Layer 5 of a small transformer language model trained on English Wikipedia (9 layers, counted from 0, width 96).
A neuron adds its activation times its output weights to the MLP's output. To switch it off is to set its activation to zero at one token and run the rest of the model.

Output weights of the MLP neurons that the questions are about. A number n stands for (n - 128) times 0.019.
n27: 126, 147, 135, 194, 114, 112, 134, 162, 105, 114, 173, 117, 120, 173, 116, 139, 118, 104, 112, 157, 153, 113, 68, 143, 129, 82, 139, 110, 151, 131, 95, 104, 150, 172, 93, 136, 142, 152, 168, 130, 158, 155, 152, 126, 140, 127, 134, 134, 128, 64, 134, 113, 157, 126, 116, 157, 147, 154, 149, 110, 174, 82, 150, 166, 133, 139, 127, 135, 146, 122, 109, 94, 98, 139, 103, 138, 145, 140, 124, 110, 140, 141, 135, 169, 127, 159, 153, 131, 99, 179, 120, 130, 132, 133, 143, 119
n29: 170, 102, 74, 109, 92, 158, 155, 151, 126, 99, 113, 161, 126, 139, 143, 171, 95, 83, 110, 84, 103, 148, 68, 127, 141, 107, 104, 134, 137, 120, 102, 116, 174, 111, 84, 121, 110, 179, 134, 87, 139, 163, 134, 101, 132, 163, 122, 142, 160, 141, 144, 140, 92, 120, 131, 147, 112, 138, 130, 187, 143, 171, 144, 115, 138, 94, 122, 146, 96, 133, 119, 109, 107, 85, 121, 117, 129, 127, 161, 103, 163, 148, 146, 108, 158, 110, 114, 111, 143, 96, 123, 114, 106, 145, 142, 145
n68: 147, 68, 121, 122, 134, 93, 140, 128, 115, 117, 132, 122, 92, 114, 123, 152, 78, 146, 118, 107, 137, 126, 116, 147, 103, 134, 164, 97, 145, 99, 92, 142, 125, 114, 124, 163, 94, 134, 166, 72, 92, 123, 134, 141, 111, 113, 123, 131, 137, 114, 138, 105, 100, 193, 152, 148, 105, 147, 132, 111, 135, 98, 144, 135, 149, 140, 96, 149, 183, 147, 154, 103, 130, 106, 96, 157, 169, 154, 125, 98, 109, 138, 143, 166, 137, 133, 145, 89, 121, 126, 121, 130, 142, 99, 151, 120
n69: 106, 118, 147, 145, 103, 137, 114, 109, 113, 107, 133, 113, 122, 127, 126, 130, 111, 106, 103, 156, 158, 148, 127, 148, 60, 145, 129, 136, 124, 128, 151, 136, 147, 147, 83, 111, 130, 95, 133, 89, 170, 137, 159, 141, 73, 148, 103, 110, 109, 139, 158, 113, 129, 154, 114, 172, 121, 113, 131, 136, 112, 88, 111, 128, 128, 120, 127, 126, 109, 175, 130, 84, 124, 171, 139, 86, 118, 83, 132, 125, 152, 130, 172, 175, 109, 156, 85, 151, 121, 159, 103, 155, 153, 143, 140, 121
n77: 116, 154, 161, 99, 128, 146, 148, 144, 163, 122, 145, 83, 135, 154, 120, 108, 119, 122, 121, 112, 173, 107, 133, 159, 141, 163, 134, 99, 152, 146, 106, 119, 118, 165, 115, 131, 115, 131, 117, 127, 151, 160, 140, 94, 150, 132, 114, 151, 116, 89, 120, 112, 115, 119, 122, 105, 131, 134, 68, 143, 120, 120, 170, 111, 180, 147, 149, 128, 175, 107, 142, 126, 137, 108, 100, 95, 124, 143, 111, 155, 115, 74, 132, 101, 110, 103, 107, 93, 135, 133, 169, 119, 138, 133, 99, 110
n111: 158, 149, 131, 146, 86, 136, 117, 100, 139, 108, 129, 174, 103, 160, 112, 119, 116, 126, 93, 127, 124, 144, 97, 149, 14, 154, 109, 157, 161, 102, 145, 129, 133, 123, 131, 96, 150, 149, 92, 107, 133, 101, 98, 89, 141, 115, 99, 130, 106, 107, 104, 142, 157, 158, 148, 96, 112, 134, 106, 125, 110, 148, 115, 141, 173, 102, 125, 153, 134, 124, 119, 118, 154, 62, 110, 109, 98, 114, 116, 140, 125, 120, 123, 94, 150, 130, 112, 127, 129, 108, 99, 145, 108, 124, 104, 90
n129: 101, 102, 104, 116, 170, 110, 121, 122, 107, 124, 142, 120, 122, 129, 155, 146, 104, 103, 123, 130, 121, 84, 118, 130, 131, 158, 134, 179, 132, 120, 124, 126, 113, 118, 111, 84, 140, 151, 97, 94, 122, 135, 134, 121, 135, 157, 138, 139, 113, 157, 156, 118, 134, 145, 137, 108, 150, 150, 127, 133, 122, 152, 138, 134, 148, 89, 128, 116, 131, 137, 122, 106, 149, 116, 124, 138, 134, 105, 117, 133, 138, 174, 159, 118, 94, 153, 144, 119, 126, 122, 118, 123, 133, 105, 125, 138
n148: 182, 190, 154, 122, 98, 125, 144, 139, 139, 113, 111, 88, 162, 94, 148, 129, 134, 152, 124, 78, 150, 144, 191, 147, 151, 122, 145, 129, 137, 88, 108, 133, 113, 105, 124, 127, 114, 133, 140, 152, 78, 122, 149, 116, 144, 118, 164, 98, 69, 100, 156, 141, 142, 118, 112, 84, 133, 99, 113, 119, 177, 150, 142, 121, 132, 151, 136, 138, 135, 104, 93, 101, 123, 153, 138, 109, 172, 171, 127, 153, 155, 109, 133, 164, 126, 163, 144, 117, 120, 122, 115, 129, 132, 137, 110, 95
n161: 119, 122, 105, 128, 146, 121, 142, 123, 86, 118, 133, 158, 129, 84, 105, 141, 134, 65, 106, 126, 112, 136, 126, 154, 78, 121, 121, 160, 118, 184, 126, 152, 122, 112, 151, 118, 148, 133, 153, 137, 154, 121, 132, 101, 148, 158, 134, 117, 163, 176, 113, 126, 108, 121, 127, 134, 96, 145, 154, 131, 135, 100, 113, 159, 110, 112, 154, 108, 133, 195, 130, 149, 117, 143, 102, 136, 100, 117, 170, 129, 115, 129, 161, 162, 109, 133, 94, 161, 121, 135, 120, 125, 115, 164, 111, 141
n164: 152, 125, 128, 134, 128, 138, 118, 142, 8, 107, 86, 164, 126, 88, 144, 141, 90, 118, 103, 144, 176, 112, 128, 165, 116, 120, 109, 154, 101, 143, 157, 143, 120, 107, 136, 102, 131, 166, 132, 112, 161, 117, 115, 155, 120, 150, 122, 133, 130, 136, 117, 116, 122, 150, 123, 153, 144, 147, 157, 123, 125, 147, 115, 115, 157, 94, 114, 122, 131, 136, 130, 123, 132, 138, 117, 138, 114, 116, 157, 155, 106, 158, 121, 96, 112, 148, 103, 110, 104, 130, 163, 120, 121, 124, 135, 132
n169: 132, 120, 130, 135, 123, 125, 133, 132, 77, 114, 108, 132, 135, 150, 120, 127, 135, 114, 154, 121, 134, 155, 138, 123, 117, 117, 116, 120, 89, 102, 135, 110, 105, 147, 148, 119, 145, 140, 144, 118, 118, 139, 125, 110, 110, 136, 131, 167, 122, 109, 130, 139, 153, 98, 136, 154, 87, 104, 118, 124, 126, 109, 104, 124, 108, 125, 141, 166, 117, 125, 127, 135, 131, 152, 143, 126, 108, 141, 166, 146, 112, 130, 138, 107, 141, 144, 118, 126, 166, 134, 112, 113, 150, 107, 151, 114
n223: 105, 155, 156, 128, 131, 156, 121, 127, 84, 169, 130, 154, 146, 150, 134, 124, 130, 184, 146, 70, 137, 128, 142, 156, 167, 131, 117, 141, 151, 162, 154, 170, 165, 116, 139, 108, 128, 104, 103, 123, 175, 130, 102, 172, 173, 137, 142, 117, 153, 115, 125, 107, 157, 115, 116, 146, 167, 116, 130, 144, 149, 131, 143, 115, 144, 139, 108, 122, 124, 126, 143, 103, 139, 106, 147, 160, 159, 97, 138, 90, 106, 68, 73, 149, 149, 133, 116, 164, 97, 133, 141, 106, 139, 118, 158, 152

Each question names a token from some text and the token that comes next. It shows the activations a of the neurons there, in the order above. A number n stands for (n - 128) times 0.058.

Then comes g, the gradient of the next token's log-probability with respect to the MLP's output, scaled to length 1. A neuron's effect is roughly proportional to its activation times (output weights . g). A number n stands for (n - 128) times 0.0032.

" Nor", then "way"
a: 132, 124, 128, 130, 125, 116, 127, 126, 118, 122, 69, 125
g: 154, 102, 143, 94, 157, 171, 78, 212, 150, 143, 97, 184, 121, 101, 196, 125, 148, 101, 185, 108, 52, 168, 124, 105, 152, 88, 137, 139, 114, 166, 118, 151, 137, 69, 112, 117, 131, 133, 129, 116, 140, 162, 146, 133, 112, 60, 123, 127, 113, 137, 99, 110, 123, 177, 91, 121, 85, 113, 120, 147, 102, 126, 131, 150, 149, 173, 152, 151, 77, 114, 119, 154, 86, 187, 110, 79, 169, 152, 148, 104, 141, 129, 118, 141, 83, 138, 68, 125, 109, 54, 129, 128, 91, 91, 82, 143
Switching off which neuron hurts the next token most? n169

"ia", then " Country"
a: 128, 128, 131, 123, 133, 129, 137, 125, 123, 117, 123, 131
g: 119, 147, 36, 93, 73, 170, 111, 180, 103, 135, 169, 144, 140, 116, 131, 125, 118, 181, 195, 102, 143, 142, 84, 128, 134, 123, 107, 117, 175, 118, 122, 122, 132, 149, 163, 118, 119, 96, 103, 158, 89, 114, 87, 146, 101, 148, 101, 140, 137, 75, 152, 91, 139, 117, 116, 90, 134, 163, 133, 165, 141, 158, 68, 105, 73, 170, 210, 61, 137, 157, 107, 122, 132, 69, 121, 143, 128, 125, 140, 130, 130, 154, 161, 66, 135, 68, 170, 109, 147, 100, 105, 111, 137, 132, 101, 186
Which two neurons, each switched off alone, lower its probability most, in order? n69, n164

" been", then " sub"
a: 125, 128, 154, 124, 128, 151, 114, 132, 137, 118, 128, 129
g: 169, 109, 126, 90, 66, 174, 202, 108, 90, 118, 161, 175, 79, 152, 138, 139, 165, 115, 134, 122, 146, 125, 138, 102, 100, 201, 108, 155, 180, 143, 125, 158, 120, 107, 125, 143, 154, 100, 133, 134, 114, 98, 124, 131, 118, 160, 141, 124, 131, 167, 162, 122, 78, 158, 116, 183, 137, 131, 125, 78, 143, 155, 122, 96, 138, 178, 70, 95, 113, 144, 129, 176, 134, 93, 92, 137, 144, 113, 144, 118, 170, 181, 86, 193, 177, 128, 132, 138, 91, 134, 110, 151, 96, 40, 176, 79
Which two neurons, each switched off alone, lower its probability most, in order? n68, n111

" law", then "s"
a: 127, 124, 128, 127, 124, 120, 188, 129, 126, 122, 124, 129
g: 116, 104, 124, 71, 113, 125, 192, 112, 132, 133, 156, 141, 168, 163, 123, 93, 112, 158, 116, 184, 131, 129, 126, 112, 132, 176, 135, 117, 114, 118, 169, 90, 130, 173, 107, 108, 168, 128, 165, 146, 194, 180, 151, 180, 161, 80, 129, 60, 136, 82, 158, 131, 77, 159, 108, 77, 197, 99, 156, 125, 164, 148, 134, 173, 87, 118, 116, 98, 131, 163, 101, 139, 132, 108, 119, 115, 146, 105, 134, 83, 122, 204, 191, 122, 108, 146, 93, 159, 89, 171, 119, 141, 120, 97, 183, 151
Switching off which neuron hurts the next token most? n129

" and", then " n"
a: 124, 131, 125, 149, 130, 127, 127, 126, 123, 127, 128, 131
g: 148, 60, 121, 130, 119, 127, 71, 143, 130, 41, 129, 106, 119, 194, 145, 144, 109, 147, 90, 98, 61, 119, 60, 136, 139, 80, 124, 133, 102, 169, 91, 107, 88, 95, 159, 144, 114, 103, 206, 67, 148, 125, 140, 115, 117, 110, 68, 154, 162, 127, 147, 61, 131, 157, 155, 114, 171, 108, 171, 97, 132, 166, 136, 120, 93, 132, 114, 103, 94, 129, 91, 118, 85, 140, 84, 124, 144, 169, 124, 137, 177, 125, 174, 118, 169, 142, 122, 150, 151, 173, 96, 108, 129, 108, 157, 131
Switching off which neuron hurts the next token most? n69

"-", then " W"
a: 129, 124, 98, 125, 125, 127, 126, 96, 124, 153, 129, 129
g: 119, 99, 114, 109, 130, 87, 156, 136, 142, 74, 111, 112, 174, 208, 126, 163, 162, 119, 112, 142, 107, 80, 95, 129, 106, 121, 143, 129, 89, 143, 107, 142, 105, 172, 145, 73, 134, 126, 112, 127, 109, 109, 121, 125, 94, 124, 148, 112, 77, 193, 72, 118, 183, 82, 189, 77, 155, 90, 96, 140, 131, 163, 167, 132, 134, 93, 95, 145, 185, 173, 159, 153, 141, 185, 117, 157, 130, 175, 134, 90, 201, 116, 87, 144, 81, 173, 114, 96, 116, 144, 157, 95, 150, 164, 148, 110
Switching off which neuron hurts the next token most? n68

"ation", then " En"
a: 128, 128, 128, 125, 128, 123, 124, 133, 124, 114, 124, 136
g: 45, 89, 73, 113, 81, 151, 165, 138, 148, 131, 119, 150, 132, 95, 133, 192, 197, 139, 198, 171, 119, 101, 113, 39, 137, 138, 97, 127, 142, 172, 175, 170, 111, 121, 123, 142, 147, 142, 110, 170, 127, 116, 92, 161, 88, 169, 64, 136, 182, 120, 174, 141, 96, 143, 100, 92, 132, 181, 142, 138, 121, 99, 136, 127, 168, 105, 102, 109, 80, 165, 112, 114, 104, 89, 115, 164, 104, 114, 112, 126, 158, 183, 129, 82, 164, 110, 136, 125, 134, 166, 136, 103, 118, 121, 120, 114
Which neuron, switched off, raises the next token's probability most? n148

" from", then " O"
a: 128, 133, 127, 148, 128, 146, 131, 141, 128, 120, 142, 128
g: 122, 126, 152, 155, 102, 140, 133, 142, 145, 112, 109, 191, 123, 140, 81, 122, 150, 136, 151, 151, 144, 75, 168, 92, 134, 144, 76, 158, 188, 112, 110, 164, 135, 97, 146, 122, 107, 173, 117, 135, 109, 110, 116, 104, 204, 132, 73, 173, 123, 119, 76, 119, 132, 96, 170, 163, 125, 147, 126, 78, 159, 106, 193, 139, 136, 174, 164, 191, 170, 172, 149, 135, 106, 142, 57, 115, 183, 119, 62, 94, 109, 147, 106, 135, 205, 148, 103, 126, 158, 102, 89, 111, 120, 115, 93, 130
Switching off which neuron hurts the next token most? n111

".", then "\n"
a: 108, 128, 126, 127, 128, 131, 150, 116, 130, 152, 142, 129
g: 122, 112, 165, 167, 154, 118, 135, 137, 131, 78, 138, 80, 98, 187, 155, 90, 140, 111, 209, 117, 94, 187, 163, 122, 168, 113, 140, 162, 133, 113, 68, 98, 131, 148, 96, 123, 122, 119, 110, 141, 143, 170, 152, 159, 174, 83, 166, 176, 119, 106, 135, 106, 113, 181, 105, 153, 100, 112, 134, 161, 219, 45, 137, 173, 121, 169, 143, 146, 123, 90, 161, 90, 120, 139, 140, 158, 129, 152, 133, 139, 144, 159, 132, 125, 94, 173, 107, 100, 87, 159, 140, 193, 148, 108, 146, 97
Which neuron, switched off, raises the next token's probability most? n27

".", then " C"
a: 131, 127, 123, 128, 137, 136, 129, 128, 127, 114, 127, 126
g: 93, 107, 104, 150, 104, 189, 82, 97, 120, 86, 117, 119, 84, 117, 104, 101, 126, 120, 160, 157, 151, 56, 76, 113, 87, 143, 123, 145, 98, 130, 154, 123, 113, 55, 94, 161, 117, 111, 133, 101, 151, 155, 91, 117, 95, 149, 49, 88, 116, 168, 111, 133, 78, 108, 133, 156, 123, 181, 124, 72, 129, 195, 157, 115, 133, 106, 124, 139, 121, 129, 172, 106, 161, 149, 120, 145, 159, 79, 120, 168, 106, 143, 150, 67, 180, 87, 124, 170, 132, 193, 83, 91, 145, 105, 120, 134
Switching off which neuron hurts the next token most? n111